Layer 7 of a small transformer language model trained on English Wikipedia (16 layers, counted from 0, width 64).
A neuron's activation on a vector x is SiLU(gate . x) times (in . x), where the dot is the dot product.
The model reads these tokens: "ne" " |" " " " |" "\n" "|" " The" " Ba" "t" "man" " " "v" "s" "." " D" "ra" "cu" "la" " |" " B" "ru" "ce" " Wa" "y" "ne" " /" " Ba" "t" "man" " (" "vo" "ice"

The vector x that enters this layer's MLP at each token. A number n stands for n times 0.034.
0 "ne": -15 20 -8 13 -13 -2 -4 -44 14 14 -10 9 -17 17 5 -39 2 -13 -6 32 -24 -5 -24 -1 22 9 55 14 3 56 30 18 -15 26 -41 30 -3 -12 2 13 7 -15 -35 -36 -40 4 -30 -4 9 -5 26 -30 -3 -59 -21 -20 45 -13 -20 95 -14 17 -32 11
1 " |": 26 -34 9 20 -65 -21 -37 -17 -36 18 9 34 -9 25 26 -4 -1 -37 47 0 -24 42 -42 5 -29 -32 2 12 -31 34 16 9 22 14 -11 22 17 -10 -33 2 13 10 -18 -12 -22 -3 -21 -35 -12 14 -34 19 -12 -28 -19 -5 14 -46 11 40 34 -1 -52 41
2 " ": 39 -28 0 0 1 -44 5 -2 -31 -14 -32 70 4 36 13 21 5 -89 24 -6 -28 19 -34 4 -2 -8 -22 14 -25 -8 32 66 18 -15 8 19 -25 3 -40 -19 2 11 -5 -10 -9 2 -11 -38 -6 -10 -31 -23 43 0 2 -17 -1 -9 -19 45 -32 24 13 1
3 " |": 26 -32 2 16 -72 -30 -24 -16 -52 9 19 29 -4 17 33 -16 -8 -44 63 -7 -7 43 -27 16 -29 -29 18 13 -34 36 14 35 22 18 -2 19 29 -15 -43 2 -19 18 -21 -20 -15 -1 -13 -13 -26 12 -33 21 -15 -20 -7 4 -2 -47 16 14 31 5 -30 28
4 "\n": 22 -17 -16 20 10 -37 -15 -6 -31 -7 4 34 -27 6 28 24 -26 -50 50 32 -33 56 15 -3 -37 -51 -24 23 4 16 0 27 15 9 11 31 -55 -3 -31 42 3 -19 -17 7 10 -6 -21 -9 -36 -1 15 -30 -25 -10 -34 -39 5 -51 -10 41 30 44 6 -32
5 "|": 15 -37 21 40 -26 2 2 1 -41 -10 15 21 -12 23 35 24 -17 -10 28 2 -19 43 -27 6 -1 -3 -33 8 -27 29 -11 -16 -12 -15 22 19 -8 26 -50 4 -35 4 -16 -11 -24 9 -35 -40 -5 17 -34 22 -35 29 -40 -13 44 -51 7 57 30 31 -54 31
6 " The": -2 11 -1 -28 -19 -14 -51 -22 1 -32 2 27 -31 16 52 47 8 -13 1 28 -1 7 -62 -10 -15 23 -13 10 -16 16 9 -1 -7 -16 -19 34 -19 -43 -39 2 -33 25 -1 17 -3 10 0 -12 -1 -5 -41 8 -42 18 -64 -27 8 -4 40 81 29 19 5 13
7 " Ba": -16 31 -30 4 -13 -73 11 -59 -29 -10 -48 35 -21 4 0 -1 -31 -28 -26 -59 10 1 -23 -5 -36 42 -9 8 -24 19 18 52 34 -5 -31 -10 4 -5 9 -16 -45 16 21 5 -32 -11 6 -45 -1 21 -10 14 9 -17 -28 -25 6 31 20 82 10 10 -6 33
8 "t": 17 -6 8 -10 12 -30 11 9 -44 -13 6 -15 -65 10 30 -46 -28 -33 21 -39 -7 -6 35 -2 -17 25 24 11 18 56 -31 12 -19 -58 5 39 10 34 -48 29 -6 9 -36 -31 -32 -11 22 12 14 0 29 -39 6 7 -14 -19 -21 62 20 50 -7 -11 6 11
9 "man": -5 -42 -18 15 -10 -21 -1 -3 5 -18 -22 13 -28 27 -21 20 -12 -7 -12 0 -23 -17 -46 -2 -2 -15 39 4 -24 2 0 -9 53 -22 -32 55 -3 15 12 48 -30 -2 -21 -17 -6 1 -7 -46 -5 -42 -27 -34 6 -39 22 -6 27 28 57 84 16 48 -3 5
10 " ": 39 -7 -13 3 5 -23 5 -23 -24 -31 -16 68 -4 41 -14 25 -14 -84 30 -18 -28 -6 -29 8 -4 11 -18 6 -16 -2 43 49 25 -16 -5 12 -36 -2 -40 0 0 4 -4 16 -17 -10 -13 -27 -8 3 -1 -16 39 6 0 -8 12 15 -17 66 -39 25 19 18
11 "v": 5 1 -31 26 -7 -83 30 -9 -19 -11 -4 -14 -61 8 -20 -23 -36 -22 39 -47 0 11 20 -38 -68 32 23 -1 -27 20 21 6 -11 -8 -7 -6 35 55 -40 -14 13 25 -22 -9 -27 23 -37 -8 1 -11 -11 -51 -41 4 -37 -41 -8 -5 39 1 -9 33 9 26
12 "s": -15 6 -3 12 -14 -24 15 -47 -61 -18 -29 -19 -4 -4 78 20 21 9 32 -43 17 12 32 -5 -8 4 51 54 -32 -46 -31 40 -19 33 13 -9 -32 -2 -53 -23 19 29 -46 -17 -9 -5 0 0 -26 -13 2 -34 29 -42 1 7 13 7 29 11 9 -20 40 -1
13 ".": 9 9 -41 15 -29 21 -6 -14 -30 -51 -9 23 -1 14 5 32 -28 10 18 12 -21 1 31 10 -11 -30 43 24 -33 -22 32 13 0 23 -10 8 -28 9 -45 -18 57 10 -46 -22 -13 -2 -19 -76 11 -69 51 30 -1 8 6 -20 20 -28 -17 23 26 -30 -6 37
14 " D": -1 6 -35 -5 -38 -3 36 -58 16 -27 -1 -4 -58 13 33 9 -49 -70 36 -2 5 -27 22 -32 -10 17 -16 27 -19 29 21 13 14 -16 1 40 20 -13 -47 -24 2 19 20 -13 -3 29 2 -13 11 -5 -4 -10 -15 -15 -13 -32 -48 13 4 58 17 46 36 9
15 "ra": -34 -4 -26 8 4 -18 19 -47 -26 7 -56 -38 -39 2 25 13 -7 -20 -4 -19 16 49 -12 -1 28 -18 43 31 3 8 12 45 -11 34 -33 3 16 -19 -26 4 -14 -20 11 -15 -80 6 4 -34 28 -21 25 -7 11 -15 -57 -42 37 34 -18 27 9 67 -4 13
16 "cu": 5 26 -43 15 -35 -54 -7 7 -14 29 -23 -27 -21 36 -29 -20 -16 -14 -13 -39 -14 50 10 4 12 5 12 9 31 33 60 55 -11 -23 4 16 8 40 27 17 -33 6 -40 3 7 -29 20 -35 21 -13 -3 0 35 -5 -21 -15 25 35 43 60 -14 25 -42 -4
17 "la": -12 25 -18 20 -25 -31 0 -38 19 5 8 10 -29 11 -10 11 6 -1 20 22 -10 3 -10 -11 -2 17 35 33 25 20 22 52 12 21 -1 44 7 12 6 36 -15 -34 -29 -4 -37 12 -27 -23 44 -4 62 1 37 -21 13 -8 91 14 1 80 11 15 -5 20
18 " |": 41 -24 -5 18 -83 -23 -18 -36 -23 -2 7 30 -5 35 22 -9 -3 -42 46 14 -9 32 -2 -1 -14 7 13 0 -35 33 9 7 18 17 -6 13 -10 -13 -34 12 4 11 -7 6 -15 -14 -31 -13 -15 -2 3 42 -10 -9 -17 7 18 -39 18 47 35 31 -49 41
19 " B": 11 22 -11 31 -19 -47 7 -28 -22 -20 -38 17 -20 27 37 21 -34 -35 0 -4 -3 -42 6 -26 -55 4 -6 18 -59 10 6 29 6 -28 -26 -18 -7 -11 -19 -26 -10 33 -11 1 14 25 34 10 12 0 -19 -5 -37 -4 -31 -32 -20 13 43 76 20 53 45 32
20 "ru": 14 29 -50 44 47 -18 -2 -13 -47 -11 -45 10 -23 9 -28 -37 -5 36 12 -31 -3 5 -32 -28 -56 -41 7 11 11 30 9 45 11 10 -53 22 -13 14 -38 -17 -37 49 26 -16 -6 9 6 -59 46 33 18 -14 -7 -28 11 -24 23 43 -3 18 5 3 -34 -12
21 "ce": -3 18 -34 46 -36 -3 -33 -20 -2 6 -35 28 -22 39 19 -26 -3 7 -22 45 25 -35 -20 15 14 -36 36 -3 4 27 28 -3 -2 -25 -27 13 -39 31 2 27 -40 60 -38 -10 1 7 12 -12 -24 -20 4 -43 25 1 -12 -31 50 -5 -6 71 22 34 -17 23
22 " Wa": -2 28 -21 26 8 -58 8 -27 2 -24 -10 10 -2 5 41 -14 -24 -11 2 -62 -3 28 -17 -2 -36 14 -21 -2 -3 33 28 66 -14 -19 -6 21 -5 2 -26 19 -42 7 -7 2 -27 -2 9 -11 53 9 -19 -16 -33 -57 -16 9 41 33 49 79 7 9 27 26
23 "y": 35 31 -37 -2 9 -1 -5 -15 -18 -40 -5 -18 -22 52 -17 -31 -10 -23 19 -2 -19 -2 27 -21 6 3 69 -17 39 -3 51 -27 27 22 7 25 -4 -12 -18 16 -9 21 -22 -34 -27 -4 26 -68 -8 9 -28 -46 -18 -2 4 -7 33 12 45 58 14 -4 -7 -3
24 "ne": -15 23 -8 6 -7 -5 -21 -74 11 -29 -8 5 12 -5 14 -39 -16 -11 6 2 -25 -12 -15 -1 19 12 62 7 1 38 47 24 -6 27 -30 47 -26 -11 -5 6 -10 -1 -33 -41 -28 3 -9 -31 8 -2 45 -42 -1 -36 -19 -22 41 -7 20 85 9 44 -4 20
25 " /": 10 -36 34 12 -20 -36 -24 -7 -6 -54 -35 5 -9 30 35 4 -9 -53 38 24 -11 17 16 -38 -10 3 35 -13 -51 25 -12 4 32 3 -43 -16 -15 -7 -46 7 50 -14 -24 23 -9 27 -29 -47 19 20 17 10 -14 -11 -48 -10 18 -19 32 43 -11 34 -29 24
26 " Ba": -17 25 -29 6 -14 -81 8 -58 -30 -9 -62 36 -26 11 3 -2 -36 -34 -29 -53 13 0 -23 -3 -36 45 1 2 -27 11 20 59 34 -4 -22 -16 9 -6 8 -17 -43 18 14 4 -26 -9 -1 -43 -3 15 -8 14 9 -21 -27 -24 5 29 20 76 8 28 -9 25
27 "t": 18 -10 13 -10 15 -30 15 7 -46 -13 1 -17 -71 16 27 -53 -30 -26 23 -38 -6 -11 32 2 -16 24 25 9 18 58 -27 14 -21 -55 7 38 13 30 -47 24 -4 6 -41 -31 -30 -10 21 11 8 -2 26 -39 6 4 -15 -24 -18 58 17 50 -9 -5 6 10
28 "man": -4 -48 -13 21 -8 -29 3 -8 5 -15 -26 14 -33 30 -23 11 -11 -14 -13 4 -22 -14 -48 2 0 -11 46 7 -21 8 -1 -3 48 -24 -33 45 5 22 15 49 -19 -3 -27 -20 -3 6 -9 -51 3 -43 -15 -31 6 -39 20 -3 29 26 57 79 16 52 -7 -2
29 " (": 17 -5 31 1 -24 -55 1 -14 -19 -40 16 46 -17 24 13 5 -22 -33 52 -19 -50 -51 -3 -5 1 -13 -10 -2 -13 -4 8 49 28 -2 -10 -5 -7 15 -22 1 -22 38 7 44 22 -2 -42 -66 -12 -6 -1 -12 2 5 -40 18 -4 -50 33 43 10 44 -44 -13
30 "vo": 3 -22 16 2 18 -48 11 -34 -54 11 -91 12 -33 -8 18 -30 3 -29 -19 -4 -10 22 -27 -15 34 58 20 35 -61 -8 -35 51 27 -2 -34 49 28 -11 -4 -19 -18 9 24 -13 -31 -1 8 -26 -21 -21 -14 -8 -48 -33 -24 -10 35 6 13 33 32 24 33 -12
31 "ice": -8 8 24 -6 -9 1 11 -5 26 -12 -61 11 -16 35 14 -7 3 -48 18 46 -27 19 -6 16 27 11 51 25 16 34 28 -16 3 -17 -12 18 -49 7 18 42 -50 20 -68 -7 -10 -14 -15 -19 32 13 7 -52 1 0 46 -31 14 -22 27 67 2 7 -22 17

Each question shows the input weights of one neuron of the MLP. A number n stands for n times 0.0073.

n21 gate: 6 2 7 -20 -34 28 7 -6 -6 -19 -19 43 42 -4 -16 -15 -14 -4 -4 -11 0 2 -5 12 -40 24 -13 -34 12 -16 -3 -16 -26 26 -26 23 15 24 2 16 40 -6 17 -5 6 -14 4 3 13 35 -12 -14 56 -1 -23 10 42 14 14 -18 8 -17 56 -17
n21 in: -14 -8 -4 -2 6 -39 19 -30 26 7 11 -13 -3 21 -2 36 2 -13 -6 -45 4 7 -26 7 1 19 9 59 -27 -17 -12 12 -22 11 -4 0 -36 -17 -22 35 4 15 -26 -31 -20 -19 -17 -3 25 -33 -1 29 11 12 -19 -17 -17 8 3 1 0 6 -35 8
On which token does it fire most, and how strongly? 10 " ", at about 0.79

n117 gate: 14 63 -15 -8 34 -4 4 7 15 -16 2 14 2 25 14 29 8 17 36 17 1 -27 5 18 -13 -44 16 3 17 40 11 -25 1 -31 -23 30 30 10 1 -19 -19 -25 17 -23 19 20 -8 3 0 4 3 6 -19 5 -9 11 -3 10 -9 21 6 0 -4 11
n117 in: 18 -14 -7 -10 9 -7 7 -19 -15 -13 32 4 13 -6 4 11 14 17 17 -25 -30 0 -27 -13 4 -8 -17 31 -3 -24 -10 -15 1 0 16 -1 11 6 -17 3 62 29 9 46 -21 -3 46 -9 -3 9 26 -1 12 1 2 -11 9 -2 -6 -13 -25 15 -1 40
It fires most on token 13 "."

n61 gate: -7 21 -8 -48 6 50 8 -4 -5 -24 -11 -12 -11 -20 14 8 37 19 -6 9 -32 -17 -15 -10 11 -8 -27 -7 -28 23 -47 4 1 12 -30 -27 17 2 -6 25 22 -58 28 -19 -2 13 18 -24 52 16 -24 6 53 -19 -12 11 4 -41 -23 18 12 61 -13 1
n61 in: 2 17 25 -3 -8 -47 4 4 -7 -8 -69 18 -3 -18 3 19 -3 -14 -4 32 14 10 -20 -5 22 -10 -35 -11 47 -43 1 -17 -18 12 8 17 -45 25 -4 17 8 -11 2 -13 -1 28 47 0 35 12 1 -14 -10 -31 -5 -18 -15 1 -1 33 -4 -8 -2 -7
It fires most on token 15 "ra"

n81 gate: -3 -9 -52 -9 12 -2 29 40 -11 -35 -23 -5 15 5 4 28 -31 12 -22 5 4 -18 6 6 -6 -18 -6 -28 -66 30 -2 -21 -21 -8 -18 1 19 33 -6 27 44 13 -59 5 -2 -12 27 10 21 -13 19 -6 10 5 15 8 57 -32 -27 -1 -2 -8 -32 -26
n81 in: 5 30 13 -3 7 -20 -7 -6 41 0 -12 -6 11 4 -8 -17 2 13 -32 56 5 49 -1 -18 11 -1 -14 17 -15 34 -5 10 -26 40 -15 19 13 8 -17 -9 36 -5 19 -33 12 10 4 -49 50 -8 5 -59 -1 23 -3 63 9 -24 -4 3 7 -1 17 14
On which three tokens does it fire most, strongest first? 13 ".", 25 " /", 0 "ne"

n108 gate: 29 -23 -17 46 -38 15 24 -14 30 -4 45 -27 -4 -5 -55 10 -23 14 -15 12 57 8 -2 -11 -23 -12 39 2 38 0 9 -24 30 -13 2 -38 -37 2 71 15 -9 -33 14 -19 -33 10 14 24 -40 -8 4 3 25 -35 0 45 -17 12 11 17 17 -26 44 -7
n108 in: -3 -29 -2 -29 47 5 2 24 9 7 -26 26 -56 -54 -2 -29 15 56 -6 -18 3 8 -14 13 20 -42 -9 16 23 14 7 46 1 -18 15 26 -18 30 17 24 11 12 21 3 30 38 34 -1 5 4 6 32 26 30 2 -18 8 25 -6 -8 29 6 -14 22
It fires most on token 18 " |"

n158 gate: 27 41 30 7 -19 -40 -35 -24 19 -4 4 -13 24 24 -31 23 -9 -2 0 2 5 10 -23 1 17 -17 -35 5 12 14 -11 15 -3 -10 61 -23 -12 27 28 -16 25 13 -15 -15 -15 -14 -5 -13 1 -33 -2 6 -36 -17 30 -37 46 3 -8 1 9 -9 38 7
n158 in: -42 -24 -15 36 9 3 0 11 -40 -2 8 -13 -1 -40 -6 -14 17 -41 9 -7 -8 -6 -18 -7 -6 24 12 -17 -34 -6 -10 -4 12 26 10 -16 -41 -8 9 7 29 33 -22 -28 -19 0 8 -18 -25 52 -26 -18 8 3 0 23 29 19 25 -16 8 -2 4 1
It fires most on token 2 " "

n130 gate: -13 23 -33 -8 -3 3 -29 0 -24 23 16 -17 -11 -7 24 19 -20 -19 -34 23 39 18 -8 -16 1 27 13 -41 -24 6 1 42 -30 -10 -29 -11 5 1 12 15 -16 -35 33 -14 31 -28 5 -2 -4 -7 -48 6 1 8 18 6 -6 1 -34 11 -7 1 15 -17
n130 in: -12 10 -36 -13 -29 24 -40 20 -1 20 35 -25 6 18 27 47 50 -15 -15 5 11 35 3 -2 -15 -19 -17 20 16 -39 -54 13 -3 27 -18 -30 31 -2 20 -16 -22 2 10 24 13 -8 19 -1 30 43 0 -7 7 12 18 -18 -24 -18 -17 34 5 9 6 43
It fires most on token 6 " The"

n120 gate: -13 40 -1 17 -35 -8 25 -23 28 -8 -19 27 30 25 -40 -7 6 -35 -3 5 26 -9 4 45 -38 22 -2 -8 21 -22 -40 3 0 -9 33 -23 -3 -46 34 -8 58 -6 -3 -5 -11 19 6 8 -17 -9 4 -9 10 14 32 -18 12 -18 20 -8 -20 25 -34 -40
n120 in: 18 21 3 23 10 3 -24 16 19 -18 37 -2 -15 -41 4 -23 6 -22 -6 2 46 7 15 10 6 -30 34 -26 -4 -27 -11 22 2 24 -5 11 4 -24 20 -15 24 19 3 40 10 20 22 -4 -20 4 -13 -10 -8 1 -11 -16 -45 15 2 6 -3 30 -14 35
It fires most on token 5 "|"

n56 gate: -35 -11 -9 43 3 -37 16 50 -17 4 16 -10 16 21 -13 -11 -34 -19 9 16 -2 -12 28 -17 35 26 11 8 41 -13 -2 -19 2 -30 -8 3 44 2 -22 0 -10 -4 -1 20 9 -22 18 29 -16 -5 31 -9 3 32 36 2 -1 36 -4 -18 9 10 -39 -11
n56 in: -14 28 52 10 8 14 19 -7 12 14 1 19 -25 1 10 2 10 33 33 -41 -7 -37 12 -2 4 24 5 18 -42 23 1 -9 -40 22 24 12 12 2 -15 13 10 9 -39 -5 7 -23 -12 -32 -30 -2 16 30 30 17 2 -20 -15 6 22 -39 -44 -17 0 3
It fires most on token 27 "t"

n132 gate: 39 6 -15 25 48 30 14 -11 -29 46 9 15 25 16 -24 -28 17 52 -1 -30 -24 8 3 27 20 -10 19 -8 24 26 -22 -24 10 11 30 8 -3 10 -5 16 23 -33 8 6 -11 1 2 -49 1 52 8 38 8 32 26 51 -64 -44 8 9 -13 42 38 25
n132 in: -4 -23 -21 14 -43 -2 18 -5 -5 14 -13 -6 -20 3 -17 46 -29 47 8 -45 -9 -34 7 -5 -29 21 -17 29 -13 46 -7 -5 19 -45 14 22 -30 -35 -4 8 4 -37 -19 -1 -6 -17 27 20 -30 -20 26 -13 2 -19 25 18 0 -17 -27 -5 -12 6 10 2
On which token does it fire most, and how strongly? 25 " /", at about 0.32

n174 gate: -30 -22 -22 -13 -4 -17 -39 13 -23 -9 23 -4 -52 14 9 -10 10 57 23 2 30 -13 19 6 -18 39 -30 19 -62 25 25 -49 -40 -43 -28 -18 11 -26 14 -3 -6 -1 -42 54 12 -38 17 1 -3 15 -28 -12 -37 19 59 -26 6 38 7 -60 12 39 -1 -20
n174 in: -33 6 25 -30 17 -17 -2 -34 36 -4 -13 -20 -50 -24 13 -39 18 -5 53 2 1 14 10 37 -12 6 -50 -28 -35 31 12 13 -2 -1 19 -9 26 -37 -43 -31 -6 -6 -37 -30 20 2 15 49 21 9 4 -9 -24 58 6 -12 2 22 -9 -44 22 -12 -30 7
Its two highest activations, in order, are on tokens 11 "v", 27 "t"

n50 gate: -23 10 38 -18 25 0 -11 -4 28 -27 26 23 31 -11 -16 -20 -1 -2 2 -5 -5 -2 -10 -2 34 29 13 -14 17 22 -44 33 7 3 -2 15 22 51 5 28 56 5 31 9 6 2 -9 12 10 -10 -34 8 -37 -9 14 24 14 -8 -27 18 23 21 -5 -4
n50 in: 20 -31 9 -35 -1 -3 4 31 -13 6 38 -16 -27 28 5 -11 -24 24 -18 15 13 -13 -13 7 -17 -27 0 2 -19 13 -15 2 -38 3 -5 -49 15 -23 -12 -4 -19 28 -17 30 -15 -10 8 -15 30 -9 11 20 -13 -43 -30 -22 -2 -19 3 4 -29 12 -1 -5
It fires most on token 29 " ("

n71 gate: 25 38 6 -14 10 -45 22 -11 40 6 43 -21 10 -15 10 36 40 19 -16 -20 26 16 -15 -10 33 1 29 -17 11 -20 35 2 -19 3 -2 3 -34 -31 24 -34 36 -20 -17 52 30 40 15 -10 -15 8 2 29 -10 3 35 -52 -24 0 -10 24 39 43 -35 0
n71 in: -18 19 -7 -11 -26 -43 -33 14 -8 12 -2 -22 22 5 9 -10 -6 -50 -12 11 -11 -14 -3 -10 3 4 -20 -20 0 -24 -20 -17 -47 10 18 -5 11 -30 -9 -41 -14 -12 -2 -13 -37 29 -44 1 -11 13 -35 -32 -36 -30 -12 -21 3 10 -21 22 9 -22 7 -39
On which token does it fire most, and how strongly? 6 " The", at about 1.5

n122 gate: 24 52 23 7 -4 49 4 1 32 4 -19 18 12 21 12 -13 -19 67 -32 9 15 -25 32 30 2 -22 -19 20 -34 -39 24 22 0 39 -12 -27 -28 29 43 16 27 36 11 50 1 -16 5 4 35 3 -23 -14 9 -20 -16 -2 -6 -44 -49 15 -31 -4 55 15
n122 in: 28 31 24 -14 8 -24 -3 2 27 -20 22 40 41 18 -26 17 -2 35 -18 -27 13 -21 4 47 35 -39 7 55 -16 26 27 -2 -3 -1 -38 -18 -5 -8 -4 -3 -48 4 -45 7 -38 -20 23 -14 31 -35 0 24 -38 10 -32 56 -30 -16 -26 -19 14 8 32 -28
On which token does it fire most, and how strongly? 13 ".", at about 1.3

n178 gate: -6 35 -11 -4 23 -6 -20 12 -5 19 -20 28 -13 -14 -10 0 -3 11 11 11 11 3 -42 18 -16 -9 -8 16 1 40 36 14 6 20 -1 -9 -5 -22 15 -12 24 -15 -12 18 -19 45 -31 -1 -12 22 -27 -14 8 5 15 10 -42 -1 14 -23 11 -16 -22 11
n178 in: 12 -30 0 12 9 -4 -21 17 -9 -1 8 39 2 42 10 -8 10 -32 2 -20 8 -14 -6 12 -13 1 -27 12 1 -13 -10 -22 -27 -20 24 23 17 -4 -2 -2 10 -12 -5 -3 11 -20 29 -12 18 -8 2 1 -20 1 -17 -20 6 10 -28 28 13 -22 -1 -31
On which token does it fire most, and how strongly? 1 " |", at about 1.2

n9 gate: 32 32 -23 -6 5 -7 25 -5 23 -9 24 1 -30 -21 -36 -20 -43 14 9 8 -47 -17 -11 -41 30 -17 -10 -5 -14 -19 -4 -26 20 -26 -22 -13 -5 30 35 1 8 -19 18 0 16 1 7 -30 -28 17 26 -6 43 -26 9 6 51 6 -45 -2 -39 -4 1 19
n9 in: 10 12 35 -8 -7 17 11 -34 12 2 25 2 -24 -18 11 6 -13 -28 -6 9 26 -16 -38 4 -31 11 -19 1 41 -57 -9 18 31 4 -24 38 8 5 -51 -19 23 13 -28 23 1 -9 9 31 14 1 -28 18 -7 7 -22 -36 0 -19 -31 4 12 18 -32 39
On which token does it fire most, and how strongly? 10 " ", at about 1.2

n155 gate: -12 -42 -8 14 -13 1 23 22 4 27 -25 -32 -7 -10 15 -25 1 -32 39 -33 16 23 -13 -6 42 10 -3 -28 10 21 -16 3 -26 -67 -26 -28 -4 -28 21 22 27 -19 49 -36 -23 1 -28 32 -12 23 4 16 -14 48 -19 22 -10 22 -31 -11 -28 -30 59 -16
n155 in: -2 -53 -2 -31 57 -58 -9 -5 15 -26 17 -17 34 28 4 -8 57 4 -7 1 1 -16 32 3 -46 -9 -40 1 36 36 3 6 26 -35 2 6 -2 4 -54 -47 -39 19 25 7 4 -18 27 10 24 14 21 11 15 6 11 9 -1 32 6 3 20 -28 -26 -6
Its two highest activations, in order, are on tokens 8 "t", 27 "t"

n167 gate: 43 -7 -41 -12 10 -4 -36 2 33 -45 -11 11 24 -12 -20 -5 33 28 -34 -17 -32 8 17 -15 -26 -26 8 12 -19 16 -24 -18 -7 33 4 53 -5 16 39 28 23 19 -18 73 -27 -14 1 -3 -17 23 -6 -2 5 7 -24 -1 18 -43 -8 -32 -23 9 29 40
n167 in: 8 -8 -20 -21 19 -32 -23 28 -21 9 20 9 -58 39 5 -51 0 31 42 38 18 -25 5 31 16 16 17 12 0 -21 -15 1 -25 -13 -21 2 31 9 -8 8 -8 -4 9 -5 10 16 11 48 2 30 31 36 4 5 46 9 6 36 -3 31 34 9 13 10
On which token does it fire most, and how strongly? 2 " ", at about 0.34

n17 gate: -17 16 26 11 -9 1 -1 10 -2 23 13 3 36 3 -23 30 10 0 34 -23 31 15 -12 1 -3 -44 17 1 35 3 -25 48 14 -16 12 27 -9 -14 31 -26 -8 14 22 -10 -12 13 51 8 -24 -1 15 16 -13 -6 8 0 -24 0 -35 9 -24 -11 28 11
n17 in: -5 1 -6 -12 -15 9 -11 9 5 -35 -38 14 40 -5 -12 14 28 -7 60 -27 -8 22 31 -10 -23 25 -3 -6 21 34 -4 12 3 -48 17 -59 -11 19 15 -29 -2 21 13 -20 -9 -10 -2 6 4 -8 -10 -9 -12 -2 -13 9 19 16 18 -15 7 -20 1 -19
It fires most on token 0 "ne"

n37 gate: 16 7 14 2 32 -15 11 10 48 19 13 -10 -5 3 0 39 17 -55 -16 28 -29 -5 8 5 -7 19 10 13 21 10 20 -30 -29 -15 -10 32 42 6 2 32 17 -7 -11 23 -21 29 -26 -6 -16 5 -30 -11 -28 -26 -34 2 17 26 -14 -21 5 -28 -7 -6
n37 in: -20 -25 -31 10 -7 35 2 -14 10 18 1 -23 -23 2 30 -2 -5 10 -30 31 -1 7 41 15 -46 1 17 18 -1 2 2 -14 -33 -31 9 -11 -20 -5 -13 -31 -20 3 58 16 -17 -5 14 1 0 21 -7 -13 24 4 -4 1 2 -40 -8 53 -42 1 -14 23
It fires most on token 0 "ne"

n38 gate: -5 -8 -7 28 7 36 17 7 -3 -7 18 -26 14 42 22 56 14 19 -47 -8 21 17 11 6 -18 21 35 4 10 -36 -17 25 -18 21 5 6 6 -17 43 -42 7 -7 -2 6 -3 12 1 -34 -25 -29 -42 19 -33 56 5 7 -37 38 -28 -11 -1 -18 31 -4
n38 in: -7 -41 -20 51 5 -6 22 1 -8 -2 16 12 12 -52 30 20 16 16 -23 -32 34 19 -3 -44 -21 -5 -16 15 5 -13 -2 9 22 56 1 -10 32 -34 -11 4 42 22 2 -3 -32 -2 -26 -33 -10 -10 -28 0 15 20 -33 -17 35 8 -21 -20 -40 6 21 16
On which three tokens does it fire most, strongest first? 12 "s", 13 ".", 31 "ice"

n170 gate: -3 8 11 -1 -3 40 -2 32 -16 -4 44 28 13 -16 -26 15 21 -2 -9 -70 17 8 -6 -1 -18 -32 4 19 -8 -12 -2 5 17 3 -51 -24 14 2 28 30 15 21 60 32 -9 -25 -23 11 -25 -8 -21 -5 -10 49 13 -17 12 12 -20 0 1 -25 38 -11
n170 in: 7 -2 9 -9 -30 -5 26 7 33 -1 -34 11 -15 27 16 -13 -38 16 21 9 10 -5 0 10 -40 42 2 -21 -1 -13 -17 36 -12 -16 -45 22 3 -19 32 73 -15 57 2 21 12 4 7 8 -6 59 45 -5 -5 32 -20 16 2 -6 33 -37 -10 -8 2 -43
It fires most on token 13 "."

n39 gate: 36 -4 -4 -40 -8 -28 19 15 -11 -8 -10 24 -16 -2 -7 2 -6 -10 -28 -21 -16 14 -4 -19 -8 2 14 -47 61 11 -21 8 -31 38 -45 -14 -3 -21 10 6 40 -6 -5 11 11 6 15 18 -19 -43 28 -27 -11 14 -17 33 -31 -30 4 -26 28 -14 27 13
n39 in: -29 -30 25 3 -19 -1 11 -35 -8 -31 -11 26 3 43 -20 -18 -9 16 4 -8 -36 -14 6 -15 20 -7 -33 -10 38 41 -45 -7 -35 7 -40 -14 3 -11 5 20 -14 -37 -8 16 -18 -3 9 -6 23 17 7 -8 -11 -4 -31 33 -45 16 0 -22 13 -21 2 7
It fires most on token 21 "ce"

n59 gate: 24 26 -4 -15 38 -10 -36 16 7 -11 -16 -8 42 -3 3 16 -11 -13 11 32 -2 -5 16 -10 13 6 9 -38 16 25 -37 5 -21 -67 -7 -20 13 14 -8 -5 -34 -29 -10 -14 -25 -8 -10 2 9 -20 41 15 13 11 -36 35 -51 12 45 -17 -25 -39 43 -22
n59 in: -19 -17 10 -29 -34 38 13 -16 -6 -24 -21 8 -13 4 19 -7 16 8 1 -22 1 -22 13 -10 2 13 15 3 9 5 45 -22 -7 11 18 19 -1 -26 16 10 26 -17 -17 58 -18 -6 -6 -1 -26 27 -8 -16 -2 12 27 19 3 7 -59 15 24 2 -6 -4
On which token does it fire most, and how strongly? 20 "ru", at about 0.51

n3 gate: 12 0 -61 42 2 29 27 5 -8 37 33 -29 -10 58 20 21 1 6 29 -1 -26 -22 8 -3 -21 9 -8 5 -3 -19 7 27 37 24 -21 -4 20 14 23 -16 -3 -6 -2 -18 17 -18 -34 59 -12 -12 -15 11 26 -26 12 22 34 -7 -11 -9 -2 10 -12 -21
n3 in: -5 0 -33 -65 -28 -18 1 20 18 16 -14 4 -7 -3 -8 -32 -55 -18 19 27 3 -4 0 1 -4 5 -19 -32 1 -12 -28 -5 -1 15 -26 20 40 12 -11 -8 -15 -7 20 -30 9 -25 -7 35 28 -2 -3 -44 2 15 15 29 16 7 -3 40 -12 -20 -11 10
It fires most on token 17 "la"

n144 gate: -22 -12 -5 -3 13 15 -20 19 5 18 2 -11 5 -30 -20 3 28 18 2 -10 24 -38 -22 -8 0 27 13 16 -22 0 -16 -24 -26 12 -4 1 16 -20 -9 3 11 -21 21 -33 -42 -7 -5 -27 -11 -6 -5 -4 -8 13 -2 0 7 -31 -22 38 20 4 36 -2
n144 in: -10 -8 12 -14 27 3 -18 -5 -11 -21 -20 13 14 -9 -24 15 -20 45 -13 -14 -38 -10 11 -32 23 24 8 -4 0 -23 6 -23 -11 -7 -11 -17 4 -6 17 16 -27 -6 12 4 -32 -12 26 8 -1 4 16 6 -10 8 -34 -11 -8 -36 10 40 18 3 27 -18
On which token does it fire most, and how strongly? 30 "vo", at about 2